Layer 6 of a small transformer language model trained on English Wikipedia (9 layers, counted from 0, width 128).
A neuron's activation on a vector x is GELU(weights . x), where the dot is the dot product.

Input weights of the MLP neurons that the questions are about. A number n stands for (n - 500) times 0.0013.
n15: 598 389 703 174 749 524 593 746 458 493 408 632 493 350 487 639 556 382 538 550 452 320 473 415 580 647 537 431 446 483 513 349 524 486 577 474 633 274 687 695 497 513 469 524 615 335 404 329 617 560 589 487 500 401 180 370 507 551 370 645 559 467 514 398 477 384 640 399 533 541 507 437 555 461 618 526 506 594 633 542 563 462 480 480 565 445 483 748 475 342 552 510 412 432 559 594 507 579 475 507 402 415 550 560 612 518 475 523 725 656 595 547 695 336 611 366 633 477 448 421 738 483 246 568 520 480 604 463
n26: 579 392 482 247 694 404 464 640 569 522 584 652 297 572 626 558 407 428 437 793 326 548 632 281 555 514 593 649 418 453 663 437 533 534 648 619 712 370 471 423 282 288 533 241 544 500 526 514 607 557 577 427 654 574 314 539 605 394 504 549 334 464 558 629 511 218 655 449 504 401 728 511 822 389 666 372 484 781 566 586 629 446 460 474 448 363 416 631 473 447 431 614 311 474 532 349 515 441 576 529 441 471 354 483 515 577 507 521 671 511 398 540 636 421 572 537 559 578 635 454 659 463 489 506 549 702 434 687
n64: 654 482 463 504 652 587 551 304 461 459 508 567 394 855 538 526 592 493 368 350 534 429 646 410 793 493 471 718 525 431 348 489 220 475 717 571 507 276 680 474 604 460 567 682 507 671 625 623 330 384 487 400 590 444 522 423 663 436 511 553 366 438 504 510 394 609 296 416 504 395 669 741 521 521 811 536 289 537 508 316 593 576 493 260 337 439 365 412 627 424 587 556 399 549 460 568 447 556 432 395 514 776 631 472 507 454 673 607 536 519 504 460 726 389 581 648 285 558 598 449 485 384 388 432 446 688 484 384
n82: 421 443 485 649 660 539 545 477 383 361 500 540 418 620 335 196 642 638 211 402 692 624 388 508 558 525 545 670 551 416 557 522 562 813 424 583 401 545 517 360 466 549 442 480 504 654 340 418 445 470 689 401 434 830 421 285 477 322 262 513 440 326 827 437 417 434 302 516 541 457 488 489 474 507 355 560 479 572 652 613 548 447 454 539 274 370 458 575 782 657 714 357 296 597 534 533 711 453 514 639 322 500 357 486 381 412 493 596 549 465 500 561 543 431 653 482 485 470 479 515 339 554 416 221 716 395 382 508
n115: 650 511 680 352 452 361 384 415 496 611 460 377 662 547 479 767 531 219 601 534 570 544 385 489 370 446 372 508 478 427 433 485 515 662 500 385 361 419 473 431 492 519 381 744 454 496 396 311 481 194 629 667 201 411 583 541 527 519 328 532 444 342 496 566 650 653 265 570 519 634 354 601 445 533 659 809 428 438 647 572 334 391 538 508 550 430 366 504 630 362 486 435 466 573 378 609 523 766 309 646 687 367 679 486 599 634 610 434 541 561 504 323 473 723 227 489 430 382 614 692 391 523 444 527 581 504 629 277
n117: 399 394 482 349 591 636 456 482 852 545 467 665 554 728 563 656 289 357 196 728 300 432 662 415 508 648 592 596 336 432 533 388 826 534 686 400 462 522 426 491 660 404 366 350 775 160 418 465 677 421 617 330 563 374 557 412 331 739 338 639 483 540 232 585 592 424 636 500 582 590 811 592 728 394 473 496 371 552 310 517 595 450 478 347 536 676 617 371 434 361 680 522 428 473 461 469 772 662 516 509 565 554 469 562 446 453 463 282 448 487 174 734 798 473 487 533 693 454 577 149 395 361 481 496 543 643 84 698
n170: 934 576 345 482 831 377 702 659 594 563 312 385 618 364 525 581 329 492 231 831 395 718 622 500 479 619 398 288 245 434 441 287 514 649 505 554 569 343 551 445 617 579 306 427 777 540 463 513 413 487 527 453 242 441 314 336 634 446 500 568 190 389 509 690 487 400 677 403 517 305 659 509 604 573 442 193 419 484 577 543 376 566 334 518 664 344 256 477 496 430 589 505 550 554 243 707 500 591 484 518 467 765 346 542 482 484 672 427 456 243 419 376 732 598 710 446 660 774 492 404 573 319 711 331 788 465 457 482
n216: 696 569 393 534 428 368 483 513 512 513 345 945 834 582 431 674 184 287 315 914 283 616 378 522 484 286 282 759 549 412 415 416 615 555 369 560 396 618 504 504 491 568 369 535 440 581 579 542 760 250 577 376 308 382 491 641 267 298 500 518 255 346 513 598 632 736 526 489 462 601 478 496 630 405 612 93 688 438 570 640 531 343 439 609 743 425 238 684 572 538 480 596 617 513 378 443 315 627 571 391 535 339 389 609 661 580 488 421 496 613 548 487 658 457 254 544 517 507 465 492 279 697 672 542 420 534 399 474
n248: 558 493 633 482 662 537 279 364 507 321 344 403 507 428 483 642 507 390 633 368 252 701 375 354 541 390 432 593 438 404 463 355 378 657 417 459 500 295 426 397 322 493 511 519 534 614 489 330 370 479 494 434 661 511 633 342 612 401 586 494 507 827 361 475 679 375 426 370 521 654 379 575 388 462 540 511 553 526 500 777 720 641 318 625 482 360 474 571 828 475 582 529 518 640 585 535 526 283 669 500 483 489 468 357 445 564 452 601 557 504 416 432 482 580 533 742 272 437 431 557 507 650 599 322 514 447 654 551
n280: 492 740 357 566 594 281 203 491 621 575 528 475 558 429 525 217 486 346 554 522 688 403 509 620 366 429 196 468 650 401 500 457 884 582 330 660 517 449 589 513 632 363 434 764 626 435 531 594 657 328 631 378 691 576 613 630 303 736 331 500 500 391 553 603 336 695 406 467 397 136 469 457 487 655 408 294 520 464 161 504 539 97 570 597 554 530 434 386 682 595 650 584 429 331 312 737 522 518 520 584 508 579 595 767 443 566 607 449 280 217 474 461 473 618 434 529 360 875 492 504 545 664 606 562 363 431 561 367
n328: 696 350 508 492 353 500 508 633 586 290 277 527 421 558 546 611 487 388 213 456 500 430 315 657 422 488 415 647 434 389 477 599 433 472 628 447 637 333 770 533 635 711 475 508 730 544 500 528 217 280 556 574 253 715 601 339 398 595 415 521 572 431 422 450 830 492 550 585 420 508 529 576 551 410 398 572 493 728 533 461 412 511 508 673 504 441 554 585 560 504 607 463 890 645 440 472 512 732 396 760 582 623 452 859 434 424 531 563 793 467 459 755 653 557 183 633 453 454 351 456 312 339 457 310 591 464 422 446
n468: 621 637 510 421 471 443 297 590 453 440 528 487 343 578 417 497 666 550 587 607 510 535 543 410 584 310 559 547 453 545 506 545 493 475 486 600 462 516 578 440 477 648 483 456 770 471 366 449 527 681 486 648 341 463 458 305 421 167 412 723 378 474 768 600 461 510 477 640 353 460 460 545 614 402 516 445 494 621 376 491 653 558 559 414 366 513 338 520 385 255 616 590 526 393 468 397 363 583 317 623 551 450 481 463 414 584 543 519 706 301 543 360 527 421 431 476 506 554 682 404 493 473 411 480 606 551 350 703
n520: 562 346 618 223 500 428 613 666 749 504 421 588 837 634 351 518 409 412 212 544 523 559 259 487 441 508 382 787 638 413 422 264 617 677 154 554 436 736 430 460 562 629 544 834 622 673 532 367 491 478 635 534 487 522 408 522 187 428 749 758 673 369 620 569 552 643 383 489 474 362 800 509 683 407 456 379 556 647 702 748 425 475 535 629 401 491 340 523 508 703 392 496 229 384 457 527 383 661 528 437 375 451 270 831 287 387 578 568 422 651 584 627 451 443 628 262 543 489 596 293 410 616 426 372 478 353 251 406
n535: 807 607 598 496 412 513 382 684 539 350 513 775 252 696 488 326 526 390 357 614 335 634 487 667 472 520 394 538 559 414 481 444 504 612 595 725 437 596 402 504 376 399 384 496 397 966 508 544 559 561 489 484 596 680 386 268 446 730 529 524 319 471 346 339 488 750 529 469 520 604 559 545 636 235 446 524 534 493 462 803 537 385 661 479 306 444 525 598 626 508 768 738 546 567 315 708 454 638 199 688 485 504 504 608 342 438 720 587 411 542 450 578 374 331 508 623 345 521 639 480 470 546 198 489 584 387 456 379
n573: 463 330 645 597 905 500 774 525 500 475 146 705 619 593 449 525 767 278 271 379 485 570 539 643 668 472 665 465 509 409 413 334 764 417 418 797 491 134 491 609 495 490 318 660 943 572 326 362 625 361 658 209 352 520 292 486 598 654 519 558 529 311 726 695 283 638 669 565 514 386 257 568 717 659 344 208 305 355 401 649 631 577 490 243 440 434 574 135 586 462 619 302 372 723 700 581 655 381 393 371 607 348 356 518 358 681 646 397 342 431 466 592 431 456 680 591 245 475 478 381 585 520 735 701 710 505 594 381
n669: 385 504 532 557 484 488 492 541 488 459 470 679 517 322 604 381 386 295 708 440 554 477 607 529 411 314 666 487 663 398 527 778 367 594 410 518 606 500 554 346 447 197 500 596 579 640 304 564 475 211 684 563 335 367 431 375 422 525 577 497 568 621 545 557 733 859 616 462 604 657 450 387 571 477 639 368 301 419 558 387 281 371 586 418 612 429 521 360 654 500 445 405 352 877 246 536 525 608 381 599 660 689 476 794 574 633 447 508 749 648 648 496 359 455 170 617 358 676 385 500 533 645 368 371 603 520 409 508
n687: 560 560 627 532 486 384 643 778 534 464 395 334 641 649 453 504 221 392 406 584 624 565 579 216 714 561 324 544 649 462 387 358 413 648 418 580 517 552 418 453 532 267 629 580 592 497 475 642 674 416 439 517 507 200 655 637 358 709 591 560 514 563 665 608 528 694 312 556 486 453 565 416 662 687 649 493 336 529 406 371 484 517 404 719 351 428 539 404 487 615 558 558 443 576 379 528 427 540 321 287 542 468 402 593 532 673 570 517 357 335 446 419 341 596 429 408 558 362 497 379 493 504 537 463 514 615 383 666
n740: 474 656 399 558 496 261 673 528 425 504 434 377 293 682 324 331 536 426 580 627 508 410 378 658 660 467 438 407 504 489 482 557 512 513 455 700 492 561 669 607 402 576 583 596 500 730 364 538 516 308 570 358 413 591 245 442 426 353 307 563 408 446 634 927 307 536 504 624 424 583 560 473 742 317 461 504 426 722 401 589 615 547 684 583 552 474 465 549 464 642 440 405 516 286 462 411 269 317 311 555 493 276 588 646 374 745 573 447 527 602 579 613 544 192 484 511 500 635 713 431 492 642 377 394 603 649 554 377

Each question shows a token from some text and the vector x that enters the MLP there. A number n stands for (n - 500) times 0.019.

" \"": 492 507 419 502 450 536 484 484 365 498 495 470 512 509 496 512 610 506 514 503 460 454 463 532 530 498 502 518 499 919 532 494 457 433 460 502 471 515 587 505 450 510 492 486 487 511 568 537 506 554 436 500 497 502 520 465 522 556 471 456 434 491 526 453 455 466 472 506 446 491 523 501 482 520 550 500 527 560 483 520 513 526 474 516 449 521 511 532 455 465 466 520 532 492 492 467 500 508 554 493 477 488 456 505 493 394 431 465 480 520 505 517 477 502 503 483 516 522 422 492 499 491 510 479 518 392 511 514
Which neuron lights up most? n468

"ag": 458 472 473 491 545 488 498 536 370 533 529 495 501 542 541 482 490 524 550 521 588 486 556 505 491 525 495 505 513 867 449 493 508 457 510 429 439 523 431 458 529 523 519 510 457 465 493 527 531 470 434 481 538 524 523 477 563 462 514 481 437 574 490 486 502 468 441 505 548 484 530 427 499 493 499 503 544 501 481 452 463 503 541 486 492 542 387 537 374 467 513 517 395 529 566 458 490 428 457 524 500 483 495 479 556 427 481 480 552 506 525 485 531 541 516 453 506 523 459 483 478 483 544 536 360 498 505 507
Which neuron fires most, and how strongly? n468, at about 0.22

"is": 405 490 499 502 500 521 492 526 408 460 474 470 517 556 551 488 527 499 458 453 492 463 547 529 472 529 555 512 497 867 476 507 449 467 556 530 431 497 475 507 497 490 543 496 599 475 481 503 487 543 407 515 564 573 490 499 573 508 556 509 484 537 463 508 456 451 527 507 477 446 489 533 454 455 478 516 518 507 507 519 494 434 461 513 464 451 501 505 399 478 432 497 493 561 530 444 519 506 508 516 542 445 489 433 527 355 442 476 493 482 521 515 434 511 497 543 481 432 461 533 508 475 579 612 423 493 508 545
Which neuron lights up most? n573

"2": 479 520 550 535 471 530 491 532 396 552 497 460 486 416 557 453 468 496 490 471 484 502 504 515 512 528 518 476 522 907 542 526 503 497 468 537 433 524 448 479 444 480 529 522 460 528 500 555 479 503 459 510 528 477 491 486 475 502 534 405 509 518 521 497 451 493 447 504 540 463 508 504 518 486 495 537 446 536 490 474 482 552 439 516 478 429 515 482 426 505 443 433 470 502 507 451 462 479 487 503 436 523 502 553 477 517 483 521 487 506 499 493 500 519 477 516 486 463 471 513 527 534 495 531 551 488 489 493
The three highest activations, in order: n687, n740, n669

"-": 483 520 456 501 458 502 473 586 383 529 460 553 516 522 502 510 500 473 509 482 487 430 546 497 428 538 431 491 435 828 532 538 479 453 542 447 488 518 598 475 509 526 568 513 498 524 536 575 503 562 363 496 487 448 533 548 396 468 570 402 455 513 518 418 439 512 505 506 579 479 483 446 518 454 579 462 583 491 550 486 439 482 442 542 540 557 466 538 442 467 507 528 462 499 485 483 518 485 520 483 510 501 530 450 512 318 505 501 529 485 489 523 466 513 473 474 459 430 379 463 513 522 597 537 500 434 529 526
Which neuron fires most, and how strongly? n216, at about 1.5

" W": 476 510 494 481 421 495 514 521 327 485 470 570 503 521 523 471 513 517 481 476 480 428 431 461 431 515 534 489 542 903 595 533 517 510 425 507 518 486 500 503 554 516 518 538 533 516 520 516 345 486 489 539 512 489 491 513 518 485 478 480 530 476 534 429 484 458 473 503 536 533 508 424 503 525 508 553 501 500 524 496 443 539 471 515 486 477 568 500 487 476 519 520 483 509 568 454 530 475 521 490 464 494 480 508 545 435 392 496 451 490 519 513 447 506 466 471 487 531 516 472 479 494 556 533 403 466 528 510
Which neuron lights up most? n82

"Pre": 494 535 440 498 433 547 453 419 482 517 429 499 526 494 564 533 491 456 496 487 522 428 443 511 413 520 503 531 531 845 507 549 548 454 424 445 457 498 489 552 507 497 510 488 370 499 563 488 605 499 523 490 532 589 560 541 446 446 548 396 522 501 494 459 522 535 509 505 536 561 488 491 573 492 445 499 586 478 489 391 407 457 496 549 480 522 487 510 421 475 468 507 492 434 491 441 535 522 575 488 475 525 537 470 550 439 385 460 504 505 479 510 534 512 510 483 491 471 443 452 488 488 592 598 437 467 458 514
Which neuron lights up most? n216

" an": 479 527 446 514 447 496 512 427 471 524 463 548 506 482 485 545 483 576 458 530 445 482 411 473 506 501 468 510 478 829 535 482 502 550 478 439 431 490 543 509 499 520 520 517 440 516 472 487 551 599 391 535 566 506 568 446 476 506 565 396 454 460 459 527 503 526 477 508 460 526 479 496 470 486 467 458 559 485 534 462 530 576 465 497 528 490 506 505 297 427 455 556 498 457 490 477 513 550 510 552 475 527 509 489 522 469 536 473 465 456 517 490 483 479 530 524 469 453 451 496 474 504 529 575 497 514 495 527
The two highest activations, in order: n216, n468

" rap": 499 448 488 496 479 491 449 472 445 528 460 477 503 498 566 463 479 512 527 576 487 393 523 509 496 516 530 527 518 871 520 493 474 444 426 495 523 513 476 499 480 479 513 518 511 457 503 488 517 565 512 540 549 503 481 505 524 494 500 445 445 565 496 459 486 505 497 507 494 561 534 435 509 464 556 506 561 547 561 511 530 499 521 503 493 495 498 543 319 502 405 554 448 484 512 455 521 455 538 516 484 465 521 514 496 538 483 506 445 507 507 478 479 485 557 446 478 497 463 507 501 480 442 594 443 460 455 475
Which neuron fires most, and how strongly? n26, at about 1.8

" presence": 474 475 540 499 543 454 522 499 444 504 425 489 536 561 500 523 473 527 440 496 500 460 524 530 491 522 543 531 491 865 585 519 486 291 528 442 511 494 506 509 468 482 561 489 496 442 480 493 512 516 502 514 520 503 533 535 550 501 557 442 465 525 510 437 489 469 516 503 545 491 543 459 509 512 472 447 519 469 482 490 447 549 487 485 514 486 523 473 264 442 468 528 523 496 498 489 521 454 529 515 463 473 489 497 503 458 439 443 478 509 482 516 508 476 558 526 517 451 433 473 472 517 476 566 460 524 516 560
Which neuron fires most, and how strongly? n117, at about 1.5

"ides": 461 469 519 497 498 517 483 514 440 487 474 494 474 517 542 500 515 518 461 449 466 548 566 570 529 498 520 495 510 872 593 464 524 401 496 536 509 497 414 489 463 501 516 524 492 531 493 463 468 532 438 518 492 567 512 495 458 498 521 479 494 486 511 537 476 497 465 506 493 491 503 446 474 475 444 508 568 531 473 458 476 515 577 503 496 570 520 459 279 533 393 491 490 483 521 473 495 445 519 542 480 481 483 521 458 496 499 448 485 568 540 494 424 498 545 476 483 435 507 470 538 513 510 558 465 493 516 505
The three highest activations, in order: n740, n573, n468

" of": 541 495 524 489 507 471 501 482 504 495 487 447 452 542 477 450 568 481 482 463 509 451 481 527 512 528 509 498 570 901 443 523 458 510 532 463 491 491 462 514 491 519 468 539 451 566 503 572 455 534 490 540 531 544 516 487 461 544 534 467 457 517 460 476 461 506 460 506 535 518 480 422 498 478 517 506 500 525 445 515 494 558 522 520 524 471 504 525 360 497 461 520 509 521 497 479 432 483 432 493 470 508 489 454 534 422 480 489 470 518 486 489 496 578 528 497 472 542 468 492 519 438 490 495 556 478 555 494
Which neuron lights up most? n535

"\n": 543 487 474 512 506 502 523 515 444 493 502 475 508 452 469 492 482 493 491 524 505 559 479 467 508 546 495 515 515 924 558 480 510 476 505 545 495 493 468 496 488 482 481 521 477 486 487 504 445 555 384 465 533 564 478 488 551 468 533 447 528 544 483 434 489 485 505 502 516 517 504 478 489 484 508 490 563 452 507 517 490 522 518 547 477 474 504 513 499 547 464 510 514 472 487 513 524 521 532 518 391 514 504 466 484 316 402 518 505 519 474 494 484 488 530 461 480 426 486 499 490 494 535 520 524 392 490 489
Which neuron lights up most? n82

"|": 476 505 448 491 469 503 475 467 502 504 500 498 480 484 501 502 508 480 487 536 480 537 511 512 503 486 474 510 521 955 521 515 503 430 447 492 467 472 457 517 497 476 484 519 537 474 472 522 475 479 493 483 502 522 501 521 491 511 506 436 489 523 486 448 462 492 493 505 503 540 487 497 533 538 475 488 477 555 475 544 449 489 503 504 478 478 483 518 503 514 505 513 494 479 475 503 489 506 526 510 496 526 477 503 512 336 465 481 458 477 505 478 496 508 515 491 478 480 458 545 485 508 561 535 481 501 596 493
Which neuron lights up most? n280

"),": 530 516 484 497 533 496 502 425 455 480 502 461 528 478 539 492 515 500 535 526 514 415 460 481 445 541 541 470 551 936 501 518 494 463 507 399 489 490 509 532 499 510 485 510 517 475 489 560 514 517 484 560 463 513 482 470 458 486 514 512 503 507 484 457 490 506 513 506 508 474 525 501 453 497 480 540 506 491 525 436 474 545 470 470 519 498 476 506 381 496 498 496 527 450 491 493 483 497 525 476 427 519 501 483 527 461 510 447 468 518 514 453 507 489 489 513 479 546 443 498 491 484 565 438 508 482 561 500
Which neuron lights up most? n170

" over": 491 503 456 494 445 560 543 490 484 560 463 551 475 499 576 468 490 504 535 420 545 474 449 479 489 489 484 530 531 834 481 545 499 541 472 508 447 522 511 470 456 512 537 477 382 556 458 636 495 423 401 449 487 528 549 523 486 561 532 430 564 441 496 506 470 562 488 503 533 454 512 475 540 519 495 492 557 480 503 488 419 518 479 542 471 535 523 508 273 486 430 534 506 522 469 488 486 478 478 460 476 539 549 489 503 451 475 413 576 492 521 522 553 545 527 519 466 501 440 482 499 456 453 540 509 457 538 478
Which neuron fires most, and how strongly? n669, at about 0.19

"’": 503 481 492 501 530 493 509 596 392 539 497 425 518 495 513 509 532 491 538 440 500 452 504 540 495 523 519 503 535 923 532 487 495 412 445 516 455 514 518 536 472 502 484 511 437 454 459 550 497 503 539 555 520 526 477 540 516 477 490 501 449 534 518 510 471 455 454 504 503 532 513 428 510 547 511 499 541 509 451 495 516 586 515 489 487 506 472 500 322 463 434 484 519 493 492 464 436 450 539 526 496 489 533 455 467 558 491 443 482 501 511 483 484 448 460 468 505 478 514 518 496 522 481 488 502 464 520 479
The three highest activations, in order: n740, n468, n15

" ": 462 505 498 528 399 541 503 498 364 520 475 484 485 464 535 438 429 534 528 462 504 497 513 465 492 547 511 503 492 914 507 553 451 394 533 425 501 488 501 487 502 505 486 540 458 497 497 486 481 485 501 515 531 451 525 520 459 529 554 446 508 511 522 568 493 459 451 504 539 542 476 464 493 543 498 555 457 503 556 493 468 484 499 495 430 517 528 516 479 509 501 501 527 499 461 481 506 518 513 458 458 480 490 509 472 475 428 530 520 498 497 511 490 552 492 484 474 511 391 481 494 487 597 471 458 468 498 533
Which neuron fires most, and how strongly? n687, at about 0.59

" James": 444 486 490 494 402 531 476 466 451 511 487 492 495 476 529 474 556 519 516 498 482 423 500 469 484 469 473 527 519 893 478 557 448 470 509 504 495 476 504 512 508 507 520 491 548 505 518 421 483 536 464 584 508 533 501 504 480 537 512 455 532 536 518 448 526 471 476 508 518 465 479 410 457 485 492 522 497 479 550 484 461 545 479 506 442 494 528 543 350 465 509 473 511 469 551 460 489 483 539 508 520 515 511 505 475 484 473 528 462 508 477 528 463 498 500 502 467 502 458 548 509 446 491 542 532 475 524 511
Which neuron lights up most? n468

"act": 442 526 529 495 510 504 474 552 429 542 443 472 512 496 549 502 492 547 545 535 546 517 564 518 467 561 487 470 483 791 543 589 533 341 620 447 515 492 522 452 547 496 518 575 490 471 571 494 539 495 423 522 476 520 479 512 492 543 467 359 500 614 468 446 543 491 513 505 548 502 506 482 464 455 533 525 447 484 497 402 495 475 495 544 587 552 475 491 293 557 415 482 529 426 491 465 519 438 525 502 466 503 528 412 499 498 491 462 549 484 470 532 506 471 450 502 468 459 468 511 481 485 530 507 446 541 442 498
Which neuron lights up most? n117

" to": 496 457 528 501 581 510 488 465 473 502 486 426 472 471 499 508 517 534 493 396 435 475 530 458 515 551 494 480 438 841 531 641 519 488 519 546 503 509 457 467 548 484 449 556 422 519 607 480 536 573 469 457 573 526 489 472 539 509 529 484 488 509 499 426 493 556 513 503 538 520 487 539 505 557 486 500 490 427 509 490 426 644 464 426 497 453 427 505 319 462 427 493 526 470 505 508 497 498 553 509 455 532 559 481 513 457 492 474 518 498 465 515 453 540 527 525 525 473 524 449 475 467 524 430 520 487 512 443
Which neuron lights up most? n64

" and": 536 483 480 482 482 516 503 582 368 534 480 444 514 478 570 492 510 473 445 475 481 431 457 474 524 539 457 529 518 898 468 440 516 496 523 422 521 478 547 527 471 466 544 493 514 489 536 549 458 500 413 483 511 536 537 499 578 486 514 456 485 490 505 493 490 501 494 507 535 469 522 443 497 522 503 468 480 508 521 463 499 582 493 469 525 501 490 488 354 505 430 496 468 465 480 471 554 515 503 487 514 519 502 482 494 425 498 522 484 513 462 476 530 525 513 475 462 461 525 517 477 515 569 458 535 493 541 501
The two highest activations, in order: n170, n64

" on": 520 503 485 490 512 513 454 511 502 542 511 528 497 518 525 492 479 490 519 466 468 473 479 458 520 519 449 501 570 877 526 496 463 496 507 498 490 490 517 457 509 520 497 487 395 498 497 519 448 557 419 477 478 511 506 515 496 577 512 440 495 540 507 493 516 459 502 507 479 521 507 440 498 507 446 529 523 535 458 480 533 520 468 518 514 537 483 495 257 438 445 477 500 457 480 506 460 508 510 506 492 512 510 486 510 499 439 494 525 481 500 534 503 560 482 505 477 492 517 473 473 497 436 493 556 497 571 513
Which neuron fires most, and how strongly? n468, at about 0.33

".": 491 499 458 505 459 495 477 475 491 485 496 497 505 479 459 500 509 482 488 468 496 478 502 467 547 566 496 486 480 948 483 517 529 493 544 483 514 489 504 505 459 493 482 459 459 456 481 538 506 515 541 502 511 491 514 533 492 505 500 454 468 491 510 459 470 508 496 506 520 533 512 446 473 499 503 542 512 495 527 489 493 523 520 488 471 398 483 469 405 490 524 507 496 485 490 480 500 501 488 523 473 500 497 480 528 517 488 455 502 472 495 513 494 540 483 493 482 456 456 580 489 482 489 461 525 442 590 501
Which neuron lights up most? n115

"ey": 392 475 384 498 441 533 497 560 417 547 510 551 475 507 560 440 527 550 543 513 494 424 494 499 512 509 524 525 510 862 448 508 508 451 537 496 500 523 463 480 448 524 525 496 482 454 489 488 473 533 456 542 511 526 449 477 564 520 491 453 501 546 504 539 482 466 520 506 506 521 533 452 510 478 549 449 510 510 507 500 453 484 520 512 458 529 556 559 333 433 425 481 543 449 547 455 447 407 526 547 518 501 526 452 477 476 511 533 515 476 463 511 493 469 517 488 485 480 438 546 509 477 542 582 454 469 495 494
Which neuron fires most, and how strongly? n26, at about 0.72

"History": 496 529 493 499 505 513 476 470 579 487 424 453 554 481 481 502 534 496 485 493 481 403 501 486 389 570 543 492 540 851 568 599 464 429 493 517 488 514 506 525 509 493 506 561 554 512 437 435 477 481 506 497 484 520 541 552 377 491 519 439 502 540 464 464 558 467 544 505 570 596 522 460 502 482 504 561 487 471 516 483 478 541 489 507 512 494 502 441 332 480 546 461 515 443 485 468 502 464 527 500 474 504 541 433 439 394 461 447 472 506 465 532 541 509 490 453 501 473 485 476 509 503 528 532 512 517 468 517
Which neuron fires most, and how strongly? n117, at about 3.1

"/": 599 510 432 498 544 555 485 528 386 530 529 533 486 528 546 487 502 521 440 465 473 437 546 470 491 503 448 505 485 887 575 461 461 512 439 482 504 495 491 456 520 497 504 528 529 501 519 531 460 514 445 456 459 512 508 480 513 448 531 460 471 521 515 419 438 541 488 505 518 471 486 400 550 526 536 546 603 531 520 483 549 482 517 529 455 515 471 502 495 540 465 520 443 476 507 444 510 475 539 531 502 468 528 482 502 355 480 412 444 486 537 513 459 511 484 456 477 522 447 515 532 526 516 574 479 428 533 442
Which neuron lights up most? n82

" &": 552 487 468 487 534 552 553 578 474 543 486 481 511 442 570 510 544 489 495 505 445 443 473 492 431 508 440 522 544 861 446 433 417 467 542 425 596 471 548 536 501 467 520 466 536 485 547 569 424 572 391 485 518 525 500 508 602 434 546 504 495 553 513 527 471 421 502 504 539 417 523 338 516 519 510 521 482 496 511 489 487 539 449 515 496 439 457 476 423 453 442 489 416 466 496 460 574 500 545 493 537 492 513 447 518 384 406 520 515 467 480 528 498 522 472 473 505 504 516 533 499 469 572 563 473 491 562 510
The three highest activations, in order: n26, n170, n15

" She": 471 475 476 493 440 537 530 591 480 507 522 499 533 474 518 499 535 470 486 476 496 456 429 521 441 512 596 499 498 876 510 481 506 572 414 457 485 477 398 536 448 510 474 524 442 478 531 477 461 572 441 525 490 587 438 476 536 434 558 480 544 481 500 496 519 512 538 504 491 494 504 516 519 496 465 519 570 530 510 470 477 512 460 504 437 499 497 507 406 466 452 499 546 474 541 439 517 469 597 504 504 573 507 508 523 363 440 549 457 523 478 553 469 573 492 466 497 560 439 547 484 472 530 486 404 460 481 488
Which neuron fires most, and how strongly? n520, at about 1.3

"en": 428 443 520 498 578 543 527 593 466 466 489 550 535 475 540 473 468 501 507 517 490 435 462 481 479 526 532 468 516 880 503 535 477 498 542 464 462 494 516 520 495 488 496 476 499 461 483 554 507 532 475 545 527 556 513 520 554 480 515 529 463 574 475 493 489 455 515 507 500 515 484 371 481 508 502 509 480 505 464 525 447 454 499 531 480 456 482 505 380 485 337 512 530 510 516 452 483 520 565 521 508 486 509 496 546 367 481 472 463 456 483 535 441 528 481 518 501 450 486 552 485 476 546 573 431 506 495 530
Which neuron lights up most? n26

" the": 517 499 470 502 402 468 490 512 472 499 480 507 443 525 501 491 550 496 514 488 517 464 521 493 515 547 470 517 523 874 479 540 494 452 466 519 512 493 528 494 484 520 468 533 536 571 497 553 432 471 522 534 524 516 499 490 471 508 533 377 472 566 423 479 472 524 486 508 508 516 490 468 476 472 528 504 488 477 509 511 476 544 497 486 487 467 526 559 336 450 453 535 529 496 485 466 498 494 523 531 486 537 515 518 505 487 432 518 445 491 521 500 449 515 489 471 457 562 424 518 492 482 517 526 542 475 500 524
Which neuron lights up most? n328

" we": 520 474 449 481 448 496 501 520 458 556 467 480 511 461 458 496 569 445 506 481 455 413 460 548 562 512 530 511 476 849 580 459 510 614 464 479 517 470 500 497 505 510 448 519 441 510 530 528 457 630 444 465 494 508 476 511 485 529 570 531 484 428 551 500 501 536 502 505 461 486 504 484 529 509 519 501 477 452 565 495 450 610 468 501 495 536 514 501 356 562 399 473 520 491 522 445 512 474 574 448 518 507 541 517 455 467 500 554 451 540 556 549 478 510 507 488 479 504 479 464 500 476 528 582 432 469 476 413
Which neuron lights up most? n520

" teams": 483 495 505 502 526 501 504 480 477 537 464 516 497 462 502 522 504 460 473 444 517 489 532 494 521 539 576 475 564 881 552 523 470 383 520 503 468 452 444 522 507 471 484 504 597 461 471 528 471 585 527 501 446 528 490 519 489 521 554 513 511 486 473 488 436 489 500 507 539 525 499 457 470 523 523 470 462 520 504 450 529 557 515 456 504 492 541 502 289 533 501 504 526 505 514 481 496 465 524 471 433 479 478 484 495 451 494 469 464 506 550 502 487 520 480 488 479 486 473 499 525 536 484 557 477 496 504 458
The two highest activations, in order: n573, n15

"3": 515 518 517 527 510 490 539 537 440 506 465 499 486 490 522 464 547 497 519 489 499 420 492 525 505 472 445 473 538 919 512 522 515 515 444 493 435 508 442 487 461 504 508 483 492 482 501 523 464 469 450 497 486 533 496 501 536 513 533 386 506 551 492 445 483 500 464 505 524 471 485 519 466 469 509 494 479 511 478 473 517 567 488 555 489 508 485 494 465 555 435 475 519 401 492 443 489 498 533 516 495 485 528 459 462 419 514 529 502 481 541 495 543 496 505 533 476 449 453 556 532 514 465 552 517 486 498 460
Which neuron fires most, and how strongly? n740, at about 0.18

"ids": 532 464 458 491 513 545 459 463 389 522 466 501 466 474 545 497 543 509 475 446 487 501 510 544 553 522 545 496 477 877 509 485 477 465 471 546 507 486 472 494 485 482 514 530 487 486 469 516 510 603 507 534 486 558 483 479 517 538 526 486 480 556 487 488 458 460 490 505 508 609 510 460 471 483 497 459 517 531 491 482 495 490 529 496 509 507 510 524 253 503 459 480 501 500 523 473 484 447 517 542 475 487 543 490 455 479 545 499 472 484 569 486 484 525 526 471 483 442 499 503 532 467 474 571 482 491 510 473
The two highest activations, in order: n468, n15

",": 543 512 436 493 554 484 482 453 378 539 487 453 504 488 530 482 524 504 456 505 505 438 494 504 504 558 502 487 493 939 526 508 492 514 498 514 489 460 450 539 420 497 503 505 492 506 498 558 458 491 415 527 518 526 470 450 475 487 491 510 487 510 498 492 466 477 487 504 514 522 513 430 501 464 514 502 517 534 494 458 474 551 535 498 477 440 488 516 354 497 430 483 504 500 488 481 481 479 507 503 456 546 492 496 495 489 524 477 491 486 512 468 497 537 537 528 504 527 497 489 525 472 552 447 535 494 570 498
The three highest activations, in order: n170, n740, n468